Layer 3 of a small transformer language model trained on English Wikipedia (16 layers, counted from 0, width 64).
A neuron adds its activation times its output weights to the MLP's output. To switch it off is to set its activation to zero at one token and run the rest of the model.

Output weights of the MLP neurons that the questions are about. A number n stands for (n - 500) times 0.0011.
n68: 608,617,302,622,506,447,756,389,658,366,286,628,567,349,370,154,832,615,461,195,698,366,503,673,419,579,525,530,604,542,605,214,587,854,528,511,718,507,300,306,889,550,213,524,351,505,497,459,530,633,379,342,646,520,514,346,264,354,713,308,554,491,495,850
n89: 494,663,517,437,585,525,484,214,508,624,430,747,580,467,595,553,556,553,638,392,521,526,455,413,612,495,661,375,597,386,467,569,519,586,417,563,685,414,328,508,586,426,488,421,535,584,297,402,589,532,396,503,537,570,329,481,617,462,632,510,544,467,394,268
n90: 601,590,658,514,199,565,339,404,551,340,360,544,460,551,374,363,465,484,676,660,462,248,492,496,523,579,830,441,551,538,651,453,600,475,399,574,461,490,413,602,526,608,592,352,580,501,574,242,774,531,532,515,792,802,231,406,548,472,503,569,543,597,704,791
n100: 337,824,348,407,293,458,436,610,567,322,590,581,425,503,399,799,382,254,512,375,572,450,500,423,753,475,452,408,839,550,335,443,547,441,716,510,534,573,392,543,392,545,272,349,409,649,228,325,406,487,530,505,577,520,502,485,533,721,491,641,404,339,392,464
n111: 661,318,268,659,428,368,623,575,491,535,583,612,412,345,521,440,594,348,501,449,637,566,525,475,398,529,718,417,420,472,456,316,362,416,273,498,553,346,759,564,527,665,518,690,518,398,390,268,388,554,568,380,669,611,558,590,609,546,653,694,567,401,654,374
n118: 810,322,350,315,698,428,682,804,540,517,543,627,588,327,747,500,757,330,404,385,755,46,53,534,217,339,579,434,951,504,393,493,488,298,247,225,53,426,610,351,723,903,762,336,553,173,723,137,609,134,902,654,604,571,862,440,362,311,511,425,734,697,813,257
n129: 334,729,672,571,582,645,203,420,665,515,499,880,274,432,372,497,502,552,688,238,530,618,252,893,621,435,705,407,608,241,603,683,394,557,410,500,241,572,457,488,504,568,450,840,528,560,488,444,648,427,247,790,360,486,479,763,539,688,543,548,366,393,587,575
n148: 383,567,559,551,555,523,603,425,555,475,471,463,430,618,477,420,621,691,422,596,268,542,500,463,589,550,310,436,410,487,784,394,556,589,578,422,880,402,482,439,506,670,298,418,528,615,216,450,529,644,243,542,402,703,251,649,490,566,556,570,543,546,562,561
n156: 467,365,508,621,631,421,429,410,472,611,370,483,492,620,527,219,577,495,537,621,454,592,623,383,548,503,469,587,492,337,538,374,420,491,441,661,546,662,461,399,458,670,314,509,652,404,233,450,424,454,481,722,568,601,500,488,752,539,459,553,424,467,390,455
n167: 443,715,578,431,522,548,445,402,509,599,304,603,492,456,283,537,636,533,484,369,458,483,559,481,502,462,589,542,547,253,480,469,612,499,590,579,438,500,360,523,546,283,510,541,627,485,412,395,623,420,383,398,454,662,310,580,353,413,544,668,424,376,566,370
n174: 837,448,407,831,531,575,469,474,357,406,354,481,475,204,577,612,647,657,396,662,301,755,552,594,633,387,345,490,238,549,448,477,466,400,604,756,200,745,569,568,508,440,562,683,511,53,552,215,465,706,494,437,440,109,511,543,448,673,440,429,584,367,513,949
n195: 481,455,505,575,445,411,523,659,322,828,709,644,630,552,357,378,158,671,590,625,483,548,550,584,169,553,510,382,612,381,428,343,542,262,350,649,241,330,544,572,425,485,422,704,482,525,466,107,504,729,649,916,289,423,171,695,276,577,789,287,522,643,652,683
n196: 458,320,647,721,275,512,543,488,522,463,626,320,408,562,338,290,495,448,602,736,636,681,586,249,398,594,150,488,645,775,385,685,674,645,49,558,351,640,382,417,805,421,544,717,440,569,480,379,452,230,235,391,638,507,636,383,504,438,400,515,382,325,418,387
n226: 670,261,483,274,569,391,763,328,579,463,591,585,461,655,372,530,363,604,453,377,614,614,479,534,644,466,632,332,553,433,560,291,322,689,630,264,734,396,499,462,430,440,312,424,478,468,487,312,278,362,439,475,559,422,805,301,741,605,518,369,342,563,564,645
n238: 513,579,375,438,634,439,421,599,586,487,497,639,537,419,501,399,431,393,435,472,457,715,529,554,537,564,508,316,287,500,529,456,732,608,463,420,536,524,532,604,394,577,389,273,527,598,846,438,575,429,187,457,605,656,665,521,437,367,582,550,446,409,565,480
n242: 463,273,604,387,583,416,570,430,774,558,577,58,347,368,525,346,444,390,470,621,579,376,585,619,574,431,371,449,584,619,608,406,417,279,275,499,690,436,644,632,443,462,519,543,647,469,829,552,925,320,487,584,438,603,420,359,354,514,675,506,708,575,429,598

Each question names a token from some text and the token that comes next. It shows the activations a of the neurons there, in the order above. A number n stands for (n - 500) times 0.0059.

Then comes g, the gradient of the next token's log-probability with respect to the MLP's output, scaled to length 1. A neuron's effect is roughly proportional to its activation times (output weights . g). A number n stands for (n - 500) times 0.00097.

"1", then " February"
a: 500,491,499,516,579,500,498,481,650,487,500,500,483,612,471,474
g: 673,411,314,320,456,451,680,600,445,553,267,450,460,812,870,490,567,448,511,605,479,663,618,564,491,666,407,403,461,391,500,470,692,478,403,313,503,370,277,434,490,586,372,515,551,537,332,501,585,422,454,681,385,575,375,718,510,159,495,521,547,614,634,472
Switching off which neuron hurts the next token most? n156

"6", then " Premier"
a: 488,488,500,482,497,500,500,607,486,482,500,500,494,525,481,481
g: 186,484,576,621,392,419,618,592,449,470,594,402,789,371,705,725,585,631,586,490,413,471,594,429,391,598,233,401,463,629,542,524,546,285,453,387,510,405,794,519,557,562,459,334,739,357,352,372,482,636,423,644,251,465,407,517,421,352,457,527,537,617,612,651
Switching off which neuron hurts the next token most? n148

" of", then " their"
a: 500,471,499,490,705,499,477,531,473,472,497,500,471,472,484,681
g: 589,494,571,332,560,589,487,307,623,310,374,273,569,493,508,421,501,643,603,632,628,656,594,319,274,538,430,542,380,612,647,419,485,191,446,380,496,701,501,215,504,548,582,653,538,634,507,672,734,518,439,393,484,290,576,495,553,480,377,632,424,746,281,604
Switching off which neuron hurts the next token most? n242

" Chinese", then " Cinema"
a: 500,481,499,641,474,500,499,697,494,471,494,499,499,493,580,478
g: 442,529,532,519,366,513,383,470,553,404,589,595,575,631,503,653,468,419,656,589,640,342,241,581,572,517,584,607,589,532,670,412,553,536,478,483,445,510,463,520,103,341,488,647,589,567,416,396,748,298,566,759,481,467,462,485,154,251,613,612,463,236,641,553
Switching off which neuron hurts the next token most? n100

".", then " He"
a: 483,592,500,472,495,495,499,504,589,655,500,500,500,570,479,536
g: 508,364,426,533,436,290,684,596,611,501,519,684,591,246,571,510,312,410,524,663,544,355,472,488,568,620,512,567,562,296,785,383,407,477,429,639,602,529,536,236,587,526,394,440,585,427,590,290,393,308,461,558,557,341,650,276,341,763,671,637,521,716,404,576
Which neuron, switched off, raises the next token's probability most? n167

" largest", then " number"
a: 489,484,483,477,498,500,500,522,479,472,500,500,492,471,766,471
g: 530,378,499,273,358,322,724,254,438,613,508,601,525,638,356,440,422,610,677,520,448,548,534,380,506,541,823,245,394,653,420,649,451,543,422,367,476,757,723,479,505,404,530,365,473,432,583,554,622,445,420,550,431,640,531,575,387,736,361,649,482,570,190,522
Switching off which neuron hurts the next token most? n238

" Per", then "illo"
a: 500,497,500,500,560,481,495,480,499,477,498,500,479,479,500,498
g: 538,550,608,603,404,441,475,461,408,272,464,533,523,559,632,404,517,559,539,828,509,526,571,454,457,393,451,521,508,681,486,456,674,517,440,201,219,430,191,721,722,469,433,621,632,415,617,633,466,388,275,496,527,593,564,543,330,555,177,425,534,529,651,681
Which neuron, switched off, raises the next token's probability most? n111

"0", then "7"
a: 500,499,500,472,782,500,498,498,479,500,881,490,522,480,489,477
g: 723,717,314,361,292,351,536,339,491,507,587,493,443,565,405,568,600,534,409,564,842,381,460,538,548,423,546,588,601,360,389,480,557,589,465,811,391,696,757,618,414,650,450,610,444,416,680,522,378,502,455,496,289,443,375,555,662,279,601,348,354,357,396,483
Switching off which neuron hurts the next token most? n174

" history", then "."
a: 498,473,491,496,478,500,500,491,471,472,500,500,500,498,719,479
g: 243,569,527,524,543,505,424,481,638,275,449,581,489,303,534,359,435,450,496,419,546,672,305,509,780,574,802,336,492,585,524,474,506,525,524,624,394,433,408,558,754,532,685,419,591,308,671,807,565,539,436,163,503,529,428,386,360,376,372,586,454,659,513,544
Switching off which neuron hurts the next token most? n238

" also", then " President"
a: 477,500,493,480,475,500,500,489,492,472,500,632,500,488,476,477
g: 573,584,641,541,349,339,449,551,281,736,407,634,524,448,694,492,519,420,617,467,540,534,632,561,303,565,333,543,490,537,346,707,528,598,298,726,543,333,592,209,659,200,556,632,456,724,372,463,505,396,411,558,479,458,463,686,546,583,425,564,599,202,474,404
Switching off which neuron hurts the next token most? n195

"log", then "ized"
a: 500,492,496,500,500,500,500,498,474,498,499,500,500,494,607,500
g: 264,666,816,435,590,538,633,462,353,541,395,303,371,222,588,379,469,531,535,649,582,477,496,682,524,548,641,470,478,446,577,501,483,606,549,358,627,521,572,281,482,469,606,522,236,219,521,351,491,729,526,728,588,748,402,512,629,451,490,305,574,364,462,437
Which neuron, switched off, raises the next token's probability most? n238

" election", then " to"
a: 472,490,496,499,475,500,500,484,485,493,500,490,500,500,725,474
g: 464,618,379,589,462,514,599,746,594,401,448,423,518,439,432,470,526,977,579,548,324,506,520,295,649,297,388,554,417,625,469,557,649,347,391,459,459,521,635,501,434,499,384,513,569,499,463,370,398,529,521,449,627,890,498,475,610,386,676,188,544,330,467,393
Switching off which neuron hurts the next token most? n238

"0", then "1"
a: 500,482,500,679,475,500,498,482,480,500,503,500,473,485,486,490
g: 277,533,510,508,221,366,617,390,429,667,562,618,670,547,515,586,725,527,630,269,644,513,496,619,338,445,434,388,841,623,481,589,508,362,500,330,432,607,512,401,516,634,630,274,599,463,576,430,393,469,414,582,265,478,525,670,443,492,365,631,334,363,778,447
Switching off which neuron hurts the next token most? n100

" of", then " Min"
a: 500,493,488,481,793,476,495,498,499,525,493,499,794,475,490,715
g: 371,406,434,597,431,562,457,531,434,515,507,511,406,551,341,516,650,631,468,649,233,663,648,762,823,358,295,604,462,532,492,544,692,630,448,511,441,553,421,692,616,360,331,481,547,432,695,282,73,610,434,512,479,613,577,467,506,398,478,378,582,346,543,488
Switching off which neuron hurts the next token most? n196

"2", then "0"
a: 500,488,500,473,492,500,497,478,516,500,500,500,486,724,539,500
g: 436,463,655,494,531,509,458,198,418,481,359,565,480,437,370,526,454,378,608,642,591,365,411,589,561,546,451,558,696,700,444,382,528,460,755,450,713,694,590,522,371,606,378,333,278,714,536,193,512,348,757,518,364,291,637,423,522,653,591,411,663,518,552,363
Switching off which neuron hurts the next token most? n226

"|", then "C"
a: 500,568,500,500,481,486,500,498,500,473,473,500,496,486,491,499
g: 387,427,420,541,656,270,592,381,555,501,764,706,413,763,589,495,467,357,624,310,511,651,279,522,689,544,535,565,647,571,574,464,350,502,439,653,515,360,436,524,507,285,700,564,247,685,382,576,610,476,535,487,291,457,667,515,232,632,576,457,349,413,385,428
Switching off which neuron hurts the next token most? n89

" Di", then "al"
a: 498,488,500,496,800,500,548,477,471,472,568,500,493,490,496,519
g: 441,476,406,436,531,700,498,291,779,278,558,480,553,487,412,403,546,565,407,348,637,527,514,263,441,419,461,526,353,610,276,659,651,612,528,270,403,580,362,407,641,497,559,228,473,465,525,324,590,340,389,497,630,769,535,557,501,769,743,620,596,607,571,476
Which neuron, switched off, raises the next token's probability most? n174

" ", then ";"
a: 500,485,498,484,472,500,489,497,471,505,500,500,471,537,471,497
g: 546,260,578,323,508,599,433,290,618,418,389,581,647,470,451,485,381,563,478,520,480,643,707,545,621,544,480,508,605,638,540,453,386,550,459,567,522,697,514,399,523,318,422,267,540,676,245,476,457,288,301,667,578,343,673,439,657,214,649,613,709,733,340,478
Switching off which neuron hurts the next token most? n226

" elected", then " a"
a: 476,498,491,497,498,500,500,472,485,471,500,499,492,477,513,611
g: 366,529,486,628,489,662,469,573,677,327,625,551,497,382,465,600,319,273,465,536,678,456,592,552,354,552,610,579,478,272,493,669,565,263,477,298,572,414,622,393,563,423,478,423,596,567,447,386,466,739,771,601,309,445,362,407,430,428,636,252,861,432,578,591
Switching off which neuron hurts the next token most? n242

"ps", then ","
a: 659,474,500,496,500,500,500,492,478,499,500,500,500,498,496,498
g: 371,537,746,459,451,495,798,537,591,542,456,296,562,325,817,312,451,504,477,313,629,528,534,405,411,233,618,668,176,507,511,439,653,652,436,443,626,412,700,460,415,615,508,619,606,492,519,537,470,456,329,557,561,326,463,343,429,661,324,475,396,570,611,634
Switching off which neuron hurts the next token most? n68

"as", then " Ger"
a: 498,473,472,500,500,500,500,500,582,480,500,500,500,499,476,497
g: 427,651,799,589,489,548,601,514,480,629,580,566,445,571,329,507,281,277,513,758,755,484,367,532,427,426,688,476,532,389,612,637,305,604,559,428,586,586,475,329,205,660,604,501,465,570,353,343,302,378,551,595,599,460,539,234,489,548,456,640,636,347,405,367
Switching off which neuron hurts the next token most? n156

" newspaper", then " F"
a: 496,474,494,500,498,496,499,477,472,488,500,500,500,491,841,485
g: 466,543,452,547,834,477,531,482,327,269,450,435,626,511,664,537,506,433,545,603,649,343,491,445,485,516,512,365,720,607,473,481,502,899,490,472,569,498,674,262,341,262,471,646,716,529,429,417,409,336,613,666,493,390,547,419,517,409,451,465,623,241,297,618
Which neuron, switched off, raises the next token's probability most? n238

"==", then " "
a: 500,483,471,500,500,499,779,494,497,579,500,471,494,484,495,483
g: 523,554,770,343,554,699,513,584,350,377,329,487,532,549,249,506,529,635,601,605,633,202,523,447,544,648,417,468,498,374,502,558,593,450,518,445,285,653,651,517,519,432,537,452,397,589,571,483,483,643,461,954,411,432,427,563,357,564,353,635,417,165,500,438
Switching off which neuron hurts the next token most? n129

")", then " is"
a: 491,486,495,513,471,499,500,473,496,487,500,477,500,490,480,495
g: 352,439,260,637,382,600,391,547,322,447,684,614,493,600,555,643,574,330,585,605,489,376,408,485,580,549,656,415,456,678,339,196,415,444,445,200,321,470,568,496,448,520,612,824,545,649,442,496,534,497,632,334,682,523,445,588,715,364,610,699,595,381,446,372
Which neuron, switched off, raises the next token's probability most? n111

",", then " but"
a: 485,534,811,471,484,488,500,499,568,472,500,499,479,486,529,473
g: 224,454,383,444,474,519,495,345,594,436,502,455,550,428,586,297,415,439,626,507,359,715,525,313,544,413,573,398,378,661,710,409,474,446,512,716,492,513,232,542,792,552,554,449,493,273,653,489,561,491,542,786,708,578,622,484,290,635,433,316,419,761,462,557
Switching off which neuron hurts the next token most? n90